Layer 10 of a small transformer language model trained on English Wikipedia (14 layers, counted from 0, width 128).
A neuron's activation on a vector x is GELU(weights . x), where the dot is the dot product.
The model reads these tokens: "am" "i" " |" " M" "B" "S" " |" " " " |" "\n" "|" " A" "3" "!" " Sea" "son" " A" "ut" "um" "n" " &" " Win"

The vector x that enters this layer's MLP at each token. A number n stands for (n - 500) times 0.0075.
0 "am": 436,468,455,394,569,475,502,279,537,483,518,442,420,581,430,514,640,638,567,516,389,522,427,667,699,452,634,459,630,421,339,817,626,407,527,583,376,425,515,528,438,459,468,418,427,425,435,417,447,492,334,636,552,355,633,803,309,434,636,521,487,368,337,521,671,517,577,540,321,774,452,531,383,385,610,214,468,525,399,639,850,504,523,546,171,306,523,251,480,456,544,384,643,360,439,926,435,634,722,694,404,406,418,642,576,527,530,486,316,488,321,485,526,410,387,867,414,479,572,418,621,423,479,390,358,468,310,659
1 "i": 506,415,446,562,622,619,514,291,579,415,558,480,487,536,757,497,864,602,628,522,450,431,362,663,649,427,584,535,618,510,471,646,759,593,600,436,385,525,627,507,332,391,579,334,466,413,479,411,548,412,468,651,587,304,637,818,327,458,649,615,647,361,448,518,543,370,464,488,162,615,499,538,329,330,576,347,518,557,489,422,771,373,330,513,179,354,341,371,401,479,598,195,490,331,367,795,542,544,634,744,461,372,244,510,611,449,722,465,225,501,295,489,544,440,432,903,570,398,487,457,507,526,426,477,354,478,443,708
2 " |": 477,479,474,473,463,711,444,270,589,442,577,593,525,522,585,670,683,601,520,525,431,552,337,530,652,513,523,451,625,630,307,625,615,549,777,448,460,516,548,536,435,452,444,423,405,444,389,482,471,515,493,647,539,374,714,653,280,339,583,637,591,386,300,474,714,368,472,554,289,598,457,602,456,318,529,348,493,516,450,396,737,570,375,539,37,364,433,334,362,449,593,292,661,421,427,916,636,514,527,780,169,326,297,606,667,524,751,497,308,496,294,345,458,380,485,775,448,479,598,448,650,566,519,360,384,519,305,708
3 " M": 574,477,444,351,603,785,396,304,502,441,579,407,506,763,644,457,519,680,446,526,378,403,346,583,724,397,557,419,465,374,506,687,674,424,545,375,543,618,539,542,506,341,554,474,456,471,359,465,568,368,628,632,548,372,623,714,297,500,615,581,769,350,356,620,614,324,531,534,302,752,382,560,245,488,515,347,449,465,346,479,636,608,420,527,127,335,469,371,313,377,571,385,626,410,445,837,553,577,550,757,306,506,316,563,729,546,670,316,507,511,308,445,436,417,409,806,543,492,595,489,605,648,486,223,450,591,228,654
4 "B": 598,567,345,503,620,831,378,227,513,449,409,334,435,611,699,571,622,720,404,428,485,444,371,565,842,337,590,540,479,394,484,667,587,394,747,340,296,564,557,531,390,519,397,425,419,505,164,497,468,394,610,638,566,365,633,659,410,542,620,573,629,451,280,574,586,250,524,475,488,682,664,682,353,327,659,249,422,382,248,460,626,392,258,553,271,427,438,474,312,478,598,300,694,427,498,813,693,505,689,651,491,562,317,565,487,473,585,315,508,483,416,501,581,506,542,624,626,398,495,486,604,568,450,407,390,468,274,767
5 "S": 666,558,248,636,632,577,492,246,458,427,343,537,358,667,710,686,707,761,476,500,521,450,342,451,808,260,607,546,605,388,378,559,607,500,775,480,332,668,584,500,435,482,357,471,320,341,388,519,593,458,454,619,640,278,572,722,352,475,582,568,620,367,377,557,678,330,474,510,386,605,528,507,380,338,630,338,614,540,372,288,701,437,243,533,296,504,470,395,389,418,601,423,552,328,526,795,802,470,744,670,365,510,316,800,483,495,645,264,441,462,293,422,489,513,335,637,523,478,554,554,394,672,436,400,392,483,374,534
6 " |": 491,556,397,527,618,728,467,272,566,473,431,539,500,502,597,664,616,694,486,536,387,510,457,490,693,352,555,471,655,521,494,607,674,647,801,392,379,607,551,537,535,339,407,504,370,398,404,398,602,533,498,639,612,344,584,686,253,460,600,680,486,401,317,517,695,386,433,393,267,650,483,518,453,333,605,349,577,448,441,330,644,494,321,601,66,385,456,545,360,499,568,312,606,375,436,898,735,359,593,688,119,400,404,662,635,594,759,463,430,422,313,358,491,408,332,689,441,444,649,530,531,490,469,428,487,511,200,607
7 " ": 529,478,393,439,644,861,394,348,717,483,515,522,543,578,611,682,580,650,423,433,329,442,359,563,710,362,690,437,559,475,415,671,503,492,528,387,424,643,529,503,519,237,473,496,402,496,343,422,642,492,528,632,588,306,514,754,238,455,711,497,624,376,377,478,655,427,518,519,316,763,376,638,412,441,477,248,594,420,273,293,688,509,372,561,261,332,469,402,233,499,617,409,514,348,250,820,770,427,649,638,406,511,386,564,675,479,796,450,558,437,305,400,398,414,372,827,435,508,655,498,505,596,493,520,476,557,306,561
8 " |": 569,472,424,508,638,779,515,364,653,435,484,437,547,536,597,638,564,624,524,357,309,550,394,562,649,390,721,380,592,527,427,605,550,602,731,360,448,544,511,591,487,280,462,438,338,485,180,391,542,507,597,624,520,370,614,673,267,335,669,720,544,381,430,505,621,360,467,511,396,641,435,665,431,388,579,259,330,510,407,331,827,591,349,542,110,349,354,390,339,515,474,310,660,422,424,876,584,528,610,798,280,508,382,496,691,589,669,469,472,467,377,467,473,332,361,691,531,394,686,531,587,607,498,420,503,488,163,617
9 "\n": 687,352,385,526,604,730,514,385,682,374,516,465,485,554,521,498,656,656,463,501,310,569,315,614,624,307,682,434,541,431,426,614,581,537,633,517,464,517,454,551,485,391,445,424,263,485,208,342,539,473,485,627,703,427,627,710,326,315,677,545,724,443,430,545,562,451,469,519,377,551,431,617,464,412,460,239,468,457,261,516,747,546,462,555,193,417,451,485,316,444,511,362,660,400,398,915,647,543,771,826,322,452,205,570,466,533,756,422,482,472,397,501,348,520,413,776,430,480,486,515,567,666,518,406,385,579,149,568
10 "|": 520,342,496,480,662,589,554,321,674,394,471,407,492,605,499,674,643,670,661,567,460,614,341,637,710,432,607,500,644,406,443,664,544,485,660,464,399,532,542,577,443,422,432,408,263,550,338,420,518,427,430,630,606,268,576,676,227,361,539,501,673,317,344,531,670,514,527,442,400,611,413,617,357,338,454,333,493,561,351,451,749,533,319,560,106,397,408,399,455,507,605,382,760,446,449,917,561,484,747,723,255,301,347,588,568,554,635,438,369,469,294,535,510,423,514,839,471,556,478,414,550,577,465,358,443,435,248,581
11 " A": 544,361,540,376,594,665,510,326,645,519,518,426,431,659,545,438,666,590,668,523,522,426,396,582,844,478,517,428,685,357,589,692,662,538,582,194,444,571,631,479,412,478,417,380,419,501,385,444,500,375,464,666,575,181,658,727,408,525,565,563,612,405,503,510,626,388,538,398,205,677,282,603,282,451,532,279,584,606,298,494,764,466,507,466,185,435,460,406,351,399,655,318,660,395,480,816,683,474,656,786,333,373,335,642,611,425,545,430,444,501,361,511,434,335,437,786,550,415,554,350,483,640,436,309,446,526,290,667
12 "3": 659,365,508,403,662,572,449,259,452,511,483,495,507,666,574,587,743,701,402,473,516,566,353,484,821,440,581,581,620,409,592,703,573,401,647,355,203,531,635,457,303,555,332,501,524,524,279,577,522,402,411,615,625,259,549,668,439,437,558,679,622,425,487,590,674,163,517,454,462,599,428,567,327,399,570,280,635,478,449,399,645,446,417,708,249,379,480,498,334,502,550,293,715,387,344,812,554,390,668,614,313,347,392,591,467,386,659,273,476,562,259,442,519,396,591,735,674,317,448,606,556,459,419,421,502,475,389,788
13 "!": 727,439,553,496,709,550,593,376,498,416,409,600,426,604,667,626,548,694,494,678,615,484,342,621,755,415,575,527,713,433,406,609,671,473,898,404,227,491,533,490,316,515,293,437,361,570,462,592,569,501,490,626,607,376,623,589,403,464,640,646,591,347,315,567,563,187,599,368,285,666,517,464,413,428,573,337,663,414,327,426,781,527,452,544,285,352,430,508,346,452,531,342,634,359,269,750,760,444,707,704,423,341,194,708,543,426,492,425,285,460,216,276,391,421,362,666,605,454,595,480,466,471,346,480,345,549,424,713
14 " Sea": 603,237,496,428,684,522,536,311,646,357,488,480,438,659,467,589,601,663,521,667,490,604,483,569,692,399,577,415,723,453,500,655,518,655,663,404,152,570,637,523,292,485,558,352,524,445,549,508,572,450,522,707,717,169,629,632,421,462,614,514,463,428,377,674,658,383,497,464,108,589,430,613,427,449,515,378,640,419,260,362,815,566,460,524,45,340,527,428,528,493,672,459,557,388,379,691,614,343,687,767,395,376,324,644,689,377,704,359,205,529,226,353,469,277,315,580,451,510,576,618,590,566,384,460,555,507,364,614
15 "son": 601,389,540,374,528,635,571,316,482,355,453,566,571,418,505,640,624,509,644,510,496,478,545,703,705,509,559,568,636,420,584,540,588,719,665,476,214,593,567,465,491,531,510,309,388,449,464,488,522,619,488,651,559,280,398,670,363,423,481,648,503,346,168,629,675,252,603,494,403,695,565,798,432,303,484,375,696,533,264,494,855,567,504,574,174,412,494,327,416,364,536,322,589,331,215,833,580,366,648,722,424,421,228,550,619,450,527,245,253,482,343,401,256,305,502,641,688,420,522,558,522,618,399,435,435,580,456,666
16 " A": 572,476,541,410,544,735,436,318,515,501,576,551,440,540,525,464,638,503,661,497,516,419,442,668,835,398,358,484,681,400,626,699,697,596,578,179,481,671,637,474,401,388,577,346,441,432,487,410,572,461,576,554,576,265,588,625,401,437,554,549,514,484,346,499,577,403,475,439,121,685,348,606,370,463,579,360,724,552,338,351,788,486,507,399,120,460,561,311,361,403,667,282,616,275,356,836,641,445,633,868,353,310,399,675,724,384,562,457,397,534,370,456,469,263,504,643,600,423,502,408,558,659,430,418,385,524,329,693
17 "ut": 573,371,602,457,678,527,416,169,398,272,460,422,329,518,616,601,563,673,583,518,472,550,242,483,810,301,642,524,587,461,597,791,431,553,644,326,249,678,553,503,412,544,476,353,570,594,441,557,728,534,570,495,565,444,595,571,406,416,626,616,696,473,348,620,591,122,540,462,189,695,439,793,327,314,739,293,669,546,367,416,728,638,414,459,295,374,505,484,397,388,481,477,659,321,442,739,592,353,536,494,473,513,383,583,474,353,539,418,448,573,244,466,467,443,521,751,530,354,653,367,661,546,422,346,371,520,392,784
18 "um": 749,386,557,621,827,575,404,111,474,295,497,524,417,494,724,590,542,681,594,470,515,520,392,674,646,292,779,463,586,434,672,534,635,665,785,373,213,614,575,681,443,502,359,379,545,527,491,490,580,527,495,511,484,358,471,643,329,387,399,558,800,211,517,565,534,315,310,506,242,622,558,517,326,393,730,354,824,530,283,388,661,531,503,748,396,442,388,467,352,411,514,283,336,393,379,724,599,523,566,735,383,314,478,686,379,471,478,424,489,542,281,560,610,359,325,646,522,418,511,532,462,473,518,422,320,539,426,741
19 "n": 546,445,536,470,610,626,434,247,586,481,547,566,416,509,664,733,533,597,615,634,553,547,382,690,830,434,580,581,564,541,465,505,744,570,864,354,237,694,399,476,464,492,484,389,549,347,386,571,437,576,526,575,523,435,547,711,304,277,527,575,783,295,233,624,658,92,275,294,65,626,501,580,395,425,559,541,494,566,315,491,736,362,422,517,400,429,555,376,507,530,658,270,588,303,309,659,525,467,488,596,327,285,333,696,568,385,797,446,409,470,332,404,403,497,347,727,527,429,536,639,493,594,475,444,534,542,339,625
20 " &": 551,486,521,463,618,781,435,397,497,479,499,462,425,648,655,797,530,634,531,630,469,434,372,645,765,387,539,463,665,422,448,620,649,583,795,343,339,462,535,544,402,494,406,377,469,424,427,559,476,472,625,659,384,443,527,521,392,287,640,504,532,424,269,709,578,290,493,579,26,606,530,544,457,424,642,365,686,313,339,451,768,415,510,511,65,287,497,431,452,446,655,470,491,409,258,828,518,491,643,927,247,421,367,642,611,330,699,466,393,391,397,447,432,340,447,739,599,486,514,551,546,521,476,411,414,512,395,674
21 " Win": 624,370,547,351,713,523,435,266,641,406,515,387,443,615,527,567,684,423,576,499,453,402,444,668,774,450,662,421,690,453,408,720,643,595,697,420,309,610,516,615,376,507,506,442,444,485,382,640,584,390,646,545,469,455,620,674,337,463,631,616,577,602,187,633,613,225,509,477,136,587,494,741,476,282,529,411,733,412,218,440,725,511,454,526,146,323,543,432,297,460,592,389,645,304,347,693,633,374,566,752,466,417,343,622,672,419,587,348,219,691,285,405,518,384,444,658,483,421,647,510,668,683,398,303,517,454,307,513

Each question shows the input weights of one neuron of the MLP. A number n stands for (n - 500) times 0.0038.

n497: 431,409,495,621,490,544,452,472,579,517,385,639,668,185,435,594,490,584,588,540,445,500,678,635,477,472,482,449,573,610,475,470,557,529,381,341,606,637,472,627,443,272,614,307,618,495,647,513,508,461,452,462,505,574,426,618,517,500,541,270,471,423,523,360,438,632,448,578,472,613,435,505,438,483,470,418,538,497,498,566,485,372,539,467,563,472,518,607,468,449,500,556,382,500,542,464,419,412,525,480,563,460,664,503,564,472,558,580,553,464,457,510,557,459,379,469,472,488,377,518,478,442,533,543,408,475,416,364
Which token does this neuron like most? 7 " "

n416: 438,506,452,470,526,524,560,376,544,460,471,492,545,560,486,396,551,468,498,525,644,517,514,436,477,437,362,494,410,548,399,596,482,504,578,612,496,622,434,502,553,449,546,510,590,475,500,522,455,450,365,438,494,527,490,531,459,469,425,569,483,504,560,412,464,437,454,516,399,477,421,481,738,496,417,650,506,446,601,534,507,470,498,449,611,425,631,531,457,575,473,444,535,517,474,514,519,509,465,538,506,480,526,589,541,590,541,467,391,512,583,498,606,540,399,526,459,579,430,544,470,580,477,490,371,458,513,593
Its three highest activations, in order, are on tokens 19 "n", 2 " |", 1 "i"

n291: 478,401,507,591,379,566,535,659,337,549,553,608,700,456,467,502,545,513,482,445,464,427,562,515,421,503,525,427,454,456,574,622,416,465,473,581,512,453,483,483,476,405,622,544,625,483,574,405,480,497,545,520,559,498,533,416,412,558,520,530,431,620,589,556,653,535,556,490,549,582,572,532,571,370,470,473,311,568,320,471,522,390,488,555,431,448,477,657,490,477,452,500,558,459,426,581,515,421,505,446,542,531,607,406,500,442,396,358,475,628,547,467,409,337,656,293,422,510,311,482,656,367,567,705,526,594,527,540
Which token does this neuron like most? 15 "son"

n389: 565,439,492,533,473,560,397,529,547,511,481,506,583,599,631,617,497,389,470,528,511,671,508,603,556,688,390,390,530,608,500,440,473,510,497,503,540,609,495,385,542,490,440,481,302,608,581,492,635,585,317,465,494,565,392,495,543,465,724,421,487,649,381,658,404,728,426,375,510,484,436,393,642,570,320,429,495,405,393,505,456,404,480,696,528,363,407,545,474,449,425,479,454,485,495,462,585,646,593,301,473,639,500,543,511,648,530,390,471,422,450,497,466,345,627,352,495,500,506,492,542,401,487,481,522,394,528,436
Which token does this neuron like most? 7 " "

n474: 411,472,508,570,528,534,490,586,510,663,495,441,490,584,508,498,510,545,330,449,556,577,380,601,604,492,534,528,437,503,490,513,565,437,454,562,584,436,490,595,475,500,500,497,472,583,490,395,627,482,442,602,497,483,562,662,549,273,487,586,337,638,462,435,339,522,548,463,707,488,632,255,555,483,482,598,326,633,360,421,532,524,458,572,571,676,696,514,478,536,500,429,590,532,495,464,452,485,538,548,500,721,415,407,490,443,553,530,594,397,606,510,452,411,404,421,369,495,581,356,495,471,548,457,381,472,431,414
Its three highest activations, in order, are on tokens 9 "\n", 8 " |", 4 "B"

n465: 453,777,538,530,313,369,411,481,555,476,541,395,532,453,433,420,556,520,495,523,336,455,383,555,471,451,615,442,510,545,370,533,619,539,413,576,577,518,203,668,593,424,441,458,531,493,544,454,435,545,411,558,593,592,502,675,484,498,593,611,486,452,384,592,512,627,550,488,435,465,493,398,483,455,510,584,459,381,619,573,470,423,595,573,549,440,517,359,505,539,517,553,473,596,597,638,447,507,454,524,529,553,558,591,456,524,412,464,473,436,498,495,557,374,527,428,344,484,589,483,500,516,457,495,550,392,573,505
On which token does it fire most, and how strongly? 0 "am", at about 6.6

n427: 500,474,436,385,541,488,629,433,644,365,415,401,556,421,424,444,505,478,466,574,487,535,454,610,510,456,449,498,585,374,524,540,478,536,531,593,533,565,469,478,524,561,650,527,431,557,468,599,450,448,428,415,528,535,386,679,585,641,710,483,450,661,464,616,495,569,460,419,397,584,490,616,555,605,502,540,424,512,481,593,370,423,403,500,551,676,507,400,556,585,495,546,405,500,507,574,447,535,339,467,649,565,592,439,556,364,576,663,493,481,411,403,600,416,498,300,452,553,543,478,573,405,557,459,465,560,458,517
On which token does it fire most, and how strongly? 21 " Win", at about 0.83

n129: 548,491,556,567,388,599,589,545,546,421,566,316,491,500,358,518,434,483,642,696,547,385,498,549,373,353,572,597,385,353,458,530,539,613,434,490,598,387,462,514,465,512,505,556,575,341,567,431,523,493,423,559,346,535,512,374,500,481,428,459,487,424,519,611,534,516,609,367,403,450,423,531,486,566,341,547,456,543,602,452,448,461,586,555,529,479,490,569,441,414,495,521,483,644,595,634,531,484,580,514,495,478,356,502,452,398,446,460,719,502,367,424,502,543,528,449,614,550,490,500,406,464,533,556,493,456,521,617
Which token does this neuron like most? 20 " &"

n286: 630,500,514,516,518,553,420,543,432,436,520,475,446,547,427,496,552,568,445,504,343,596,466,547,447,387,554,496,604,543,636,578,455,524,496,502,514,486,441,432,568,427,622,688,496,482,482,420,532,421,516,434,436,510,390,426,560,524,632,411,464,580,533,504,488,538,494,573,404,504,421,504,586,542,480,475,523,462,481,533,513,473,510,454,496,531,593,520,483,504,408,496,460,573,614,492,494,748,614,609,549,558,455,484,530,410,462,554,544,434,519,590,479,506,498,451,532,527,433,522,556,538,587,469,369,441,590,563
Which token does this neuron like most? 9 "\n"

n162: 466,498,534,626,253,564,623,483,468,456,638,395,438,528,510,481,525,436,531,668,575,483,527,458,468,416,412,258,587,478,507,571,447,570,473,435,485,653,567,522,485,614,701,490,330,466,586,553,398,416,559,565,515,437,540,515,552,673,475,388,382,593,537,388,570,507,343,561,500,367,480,366,600,748,451,510,358,566,488,425,557,510,476,515,507,480,564,579,510,460,575,599,543,599,546,624,525,541,436,566,490,409,512,558,407,437,415,455,483,578,645,460,431,452,381,482,485,519,492,360,481,455,480,507,474,428,536,525
Its three highest activations, in order, are on tokens 16 " A", 11 " A", 14 " Sea"

n107: 490,414,500,530,607,528,507,534,539,495,446,391,500,419,407,524,485,490,535,609,441,589,369,575,640,460,547,396,449,529,427,498,590,377,453,560,566,549,387,512,606,558,591,612,473,495,535,507,600,508,561,433,633,514,535,527,561,448,465,528,591,423,586,523,438,432,541,279,640,457,476,569,575,517,561,539,379,452,466,521,483,520,432,522,455,622,528,505,372,321,498,613,493,741,707,397,466,680,510,338,429,467,465,435,433,617,626,451,552,617,509,473,495,402,637,558,361,398,479,389,462,594,378,451,592,573,505,542
Its three highest activations, in order, are on tokens 9 "\n", 3 " M", 10 "|"

n441: 658,435,571,497,513,590,413,538,448,639,545,378,558,495,513,625,518,425,495,505,343,590,482,627,610,551,475,548,552,567,460,411,451,410,580,368,475,521,523,414,407,449,592,534,406,381,523,510,502,495,315,389,646,525,497,520,557,475,518,625,545,468,542,366,654,526,260,631,521,502,512,362,577,704,435,495,366,541,488,391,377,549,505,351,586,500,492,566,461,457,454,520,510,687,577,546,435,594,605,522,330,576,567,434,556,675,507,524,543,500,569,520,597,510,418,485,510,461,579,472,556,411,522,391,474,405,449,383
On which token does it fire most, and how strongly? 8 " |", at about 3.6

n123: 596,512,466,500,485,399,588,453,570,480,714,550,473,487,457,510,373,354,612,518,464,536,463,426,584,467,570,537,567,493,535,402,444,605,450,369,392,368,431,607,515,464,475,441,576,431,414,405,648,630,458,515,570,469,688,539,625,580,523,417,439,702,564,371,435,533,488,464,562,404,495,480,417,426,377,483,485,606,553,498,445,495,671,370,491,434,536,477,378,615,513,406,543,421,446,601,460,483,342,527,532,417,453,467,550,412,448,563,624,665,449,512,603,391,419,362,532,474,445,406,255,509,478,495,510,562,483,498
On which two tokens does it fire most, strongest first? 16 " A", 11 " A"

n357: 485,440,549,600,477,551,410,530,554,517,396,450,543,428,410,412,391,349,551,566,455,549,490,393,535,431,495,343,497,480,463,656,451,455,437,579,490,558,685,450,441,407,503,557,373,567,585,338,555,368,547,515,370,456,419,391,514,365,436,356,581,517,510,433,627,538,532,384,626,559,458,402,433,539,420,587,391,574,480,554,510,272,425,574,462,627,564,557,488,487,391,578,556,585,554,469,583,515,472,545,542,369,462,582,418,464,533,720,616,536,367,513,587,441,275,479,364,539,582,585,549,541,545,488,591,430,612,435
Which token does this neuron like most? 10 "|"

n158: 502,550,488,495,381,566,547,576,624,436,560,510,474,490,463,488,368,458,640,419,600,512,627,491,517,539,599,368,418,557,533,427,463,391,452,488,590,533,416,587,610,470,458,364,481,550,390,570,488,357,521,550,318,589,406,536,705,524,490,605,505,540,474,583,563,546,424,600,560,607,441,414,491,486,667,580,573,375,549,395,518,354,436,575,493,526,512,576,451,493,454,574,541,359,530,632,591,567,612,401,436,438,361,454,519,495,459,538,546,427,645,394,512,493,443,478,372,493,553,348,367,411,481,624,502,576,505,440
Which token does this neuron like most? 7 " "

n102: 404,550,472,443,555,453,428,462,443,492,528,464,496,506,587,396,486,454,438,491,496,459,352,546,631,572,486,650,496,502,472,540,506,544,480,668,388,584,422,439,451,616,467,552,620,592,500,636,570,446,520,526,450,419,669,520,508,467,427,539,504,563,520,459,551,490,717,607,513,431,558,514,403,492,618,442,492,535,542,574,527,394,576,512,483,554,506,504,461,628,455,601,478,525,473,420,518,459,508,460,480,485,517,557,373,547,395,598,427,518,542,447,510,531,542,469,480,452,436,421,395,515,468,548,485,392,516,504
Its three highest activations, in order, are on tokens 17 "ut", 12 "3", 4 "B"

n443: 387,495,487,481,495,384,460,514,455,709,612,383,478,584,434,437,440,556,575,523,568,537,356,452,484,425,585,339,413,661,476,375,497,510,516,484,559,489,608,446,357,410,611,545,841,441,470,555,568,539,589,416,514,383,514,583,577,484,475,481,459,519,565,425,526,353,452,536,566,571,643,489,644,600,468,521,297,652,505,581,594,478,479,426,580,449,420,615,607,612,495,465,212,434,525,522,465,388,692,516,546,486,459,577,637,681,505,606,598,289,510,514,414,425,478,492,557,424,523,514,489,578,562,570,581,530,503,549
On which token does it fire most, and how strongly? 19 "n", at about 0.16

n99: 607,524,474,554,498,567,520,478,600,520,496,395,441,559,475,480,512,466,573,571,400,488,430,571,498,469,486,611,485,411,455,542,363,523,567,543,506,523,396,441,434,424,596,576,548,389,591,371,575,395,526,336,293,494,510,536,613,401,589,564,492,534,476,425,439,494,544,583,580,494,429,500,480,437,486,512,470,504,434,490,478,574,480,531,486,508,460,487,549,599,484,449,451,502,483,452,433,687,579,514,587,515,471,428,488,632,512,661,529,558,567,477,528,542,506,513,619,533,319,613,524,549,522,452,452,589,522,504
On which token does it fire most, and how strongly? 9 "\n", at about 1.2

n376: 505,488,498,455,493,480,564,515,534,451,607,471,545,563,419,462,473,513,434,588,402,577,515,524,542,651,385,319,413,622,610,437,389,344,532,423,620,541,441,621,534,502,424,574,500,454,460,475,667,525,402,537,485,604,338,483,383,502,493,472,413,604,774,550,493,561,430,530,679,474,698,562,651,555,422,364,468,535,502,486,576,518,502,525,524,498,455,472,405,430,488,500,557,512,371,641,456,652,473,541,466,456,662,543,615,478,587,448,456,530,660,505,624,414,495,386,557,469,622,457,565,557,485,493,475,461,486,615
Which token does this neuron like most? 8 " |"

n309: 431,406,529,496,552,583,432,470,445,436,487,493,489,531,480,312,636,476,471,462,540,490,420,572,483,408,563,608,580,428,355,492,410,549,384,561,483,561,412,534,496,531,436,509,462,487,489,714,470,441,594,554,429,498,565,566,480,556,478,360,516,445,453,467,521,522,449,652,520,442,602,530,555,438,477,655,494,496,485,510,380,367,652,535,539,483,425,516,461,366,487,506,366,427,646,520,474,481,487,523,517,527,514,408,552,511,365,482,440,459,512,640,627,515,415,489,513,465,597,570,473,566,470,479,476,351,431,526
Its three highest activations, in order, are on tokens 21 " Win", 18 "um", 4 "B"

n308: 402,680,481,483,542,431,500,589,519,419,551,548,442,391,493,469,544,600,463,505,588,495,498,581,449,643,627,527,500,462,394,383,579,400,493,806,550,621,572,583,448,578,530,315,560,445,411,507,570,550,553,451,450,597,524,548,394,515,307,367,429,595,575,483,524,569,295,490,579,625,452,614,507,544,483,548,574,572,422,317,516,495,574,595,465,486,507,548,411,529,578,592,551,495,562,517,517,561,553,452,339,523,502,485,436,400,413,449,551,549,416,610,493,495,380,515,554,449,362,500,486,426,632,517,513,531,481,447
Which token does this neuron like most? 18 "um"

n411: 431,618,635,546,461,494,465,537,536,498,523,498,512,460,376,494,385,368,510,522,462,422,510,626,570,598,527,432,496,466,579,522,423,394,332,436,565,637,543,572,532,464,494,485,589,593,464,488,559,460,553,531,630,406,504,543,535,467,500,554,469,562,378,578,502,518,538,657,437,506,463,557,597,524,445,435,490,540,514,472,392,532,474,459,598,508,557,492,638,359,409,520,419,437,428,598,547,538,551,500,474,427,521,523,537,539,436,435,361,490,531,502,536,456,622,485,519,425,439,494,420,363,427,435,564,390,470,457
Which token does this neuron like most? 16 " A"

n384: 517,400,550,493,594,525,444,680,567,579,412,394,331,490,458,564,493,510,450,407,424,450,542,544,381,585,473,439,626,399,449,526,498,435,449,493,599,531,405,561,672,557,413,472,527,427,587,534,464,528,408,399,307,595,357,527,588,490,495,570,502,524,595,295,636,737,543,527,457,552,619,534,466,420,553,404,416,500,589,519,596,540,472,579,460,507,700,564,528,601,446,483,510,507,575,669,395,505,605,522,529,561,407,443,423,483,479,521,383,451,387,618,575,567,573,485,485,390,423,495,555,362,471,541,457,558,559,524
On which token does it fire most, and how strongly? 0 "am", at about 4.5

n164: 505,448,404,529,454,539,552,600,582,526,476,697,505,426,468,486,493,425,564,540,490,491,579,500,478,583,454,642,527,519,424,469,615,507,514,473,543,445,636,529,498,563,586,384,578,737,429,399,498,507,305,474,532,596,464,521,507,522,381,627,375,444,450,559,423,475,597,333,632,388,648,512,431,530,686,639,495,568,491,514,459,507,489,396,440,554,422,507,516,449,481,579,524,451,357,559,519,567,536,373,529,660,447,568,466,386,489,449,498,396,405,416,566,566,531,515,411,459,578,331,512,404,541,502,309,398,477,531
On which token does it fire most, and how strongly? 13 "!", at about 1.5

n470: 493,630,498,447,482,514,544,510,466,432,461,648,510,553,467,498,490,520,514,508,624,384,552,356,582,406,395,577,617,583,412,500,484,524,492,642,485,440,400,510,639,536,636,555,574,525,662,601,487,465,525,407,512,568,397,555,571,560,572,520,421,523,500,469,461,547,447,510,427,433,576,515,511,496,445,466,532,557,528,476,465,452,456,502,469,534,596,520,452,434,430,488,498,476,534,682,548,470,561,574,466,532,451,463,521,448,608,470,433,467,525,589,585,496,443,530,471,572,494,508,541,382,548,470,496,458,504,448
On which token does it fire most, and how strongly? 6 " |", at about 2.2

n372: 440,364,461,401,379,518,357,565,419,552,412,419,430,385,617,466,442,466,421,505,505,488,605,581,463,594,382,633,469,434,557,510,561,382,415,707,399,440,540,545,529,532,561,423,581,441,447,558,574,618,564,658,547,534,465,515,457,429,621,421,512,529,616,635,672,571,426,492,507,522,654,557,532,362,552,399,328,322,507,611,543,317,498,545,581,640,564,594,526,460,550,550,477,449,562,358,522,550,597,394,626,596,498,571,588,545,675,424,480,472,526,580,495,576,470,500,385,402,555,439,490,572,502,498,487,416,551,470
Which token does this neuron like most? 4 "B"

n339: 565,522,498,334,398,540,449,476,490,457,506,612,532,494,542,508,549,520,518,523,619,517,567,426,555,444,514,526,567,450,430,386,454,389,449,556,482,463,476,610,571,529,566,407,471,586,428,530,418,470,451,461,508,535,552,543,463,698,381,466,524,396,555,516,357,453,438,412,520,475,496,539,643,481,492,504,451,610,535,550,576,551,462,532,479,471,478,459,487,593,534,484,526,502,516,376,528,547,623,517,475,590,431,414,367,534,485,498,472,423,489,371,453,534,469,488,401,532,496,442,531,587,604,490,461,664,468,555
Which token does this neuron like most? 9 "\n"

n206: 487,550,598,611,399,484,592,502,471,614,543,648,548,572,400,471,546,514,451,507,543,482,518,484,468,426,431,502,385,464,439,429,454,584,434,493,601,597,559,500,493,668,570,420,408,352,461,502,419,512,489,536,410,476,463,379,537,596,429,458,550,611,626,430,507,478,433,597,496,520,459,423,614,447,507,556,516,322,496,557,559,442,385,676,589,446,584,568,395,580,633,534,644,449,488,560,409,592,529,493,380,467,554,620,622,335,623,438,536,500,461,566,556,484,439,414,527,397,512,600,498,433,593,534,594,435,502,500
Which token does this neuron like most? 12 "3"

n195: 512,490,438,581,494,588,565,601,514,515,625,387,487,463,408,402,352,450,450,540,377,625,458,463,464,369,479,447,439,485,594,477,489,502,487,523,339,507,523,447,384,490,399,502,512,477,575,610,492,524,600,327,480,512,587,527,542,451,487,384,476,428,619,457,529,424,407,468,588,600,421,475,463,596,301,490,502,504,479,394,454,561,484,481,633,448,511,522,518,568,432,527,504,561,481,566,481,498,536,500,513,491,528,703,523,647,522,440,513,451,462,549,539,511,452,528,373,498,484,509,576,432,506,521,537,487,445,661
Which token does this neuron like most? 18 "um"

n446: 481,524,449,609,411,513,442,685,455,494,436,482,388,426,462,553,550,563,500,684,543,445,472,602,356,571,568,662,647,403,407,354,449,500,487,615,496,477,435,610,579,457,567,477,517,567,680,515,533,572,496,539,448,408,540,502,542,467,575,493,512,376,420,415,438,515,403,493,510,545,467,546,558,508,381,599,603,424,573,407,492,536,513,482,583,586,417,449,538,549,518,480,489,627,446,511,437,372,463,560,424,491,508,562,434,465,427,373,601,421,504,403,509,493,463,632,456,580,500,496,430,373,420,545,459,520,475,493
Which token does this neuron like most? 13 "!"

n65: 500,478,484,477,372,475,635,603,442,560,529,556,592,460,440,423,578,517,425,564,519,545,580,484,354,316,510,514,458,474,482,466,575,552,537,426,450,542,403,659,560,552,485,408,514,504,483,658,470,581,536,529,500,567,559,426,574,469,422,575,533,542,450,494,502,529,312,639,458,470,532,441,462,504,524,486,556,599,408,494,559,550,430,432,426,504,515,567,549,373,527,532,531,524,435,326,528,586,540,574,500,441,529,512,527,451,515,491,516,482,521,445,488,479,692,571,480,576,517,515,601,607,496,431,603,498,530,524
On which two tokens does it fire most, strongest first? 20 " &", 21 " Win"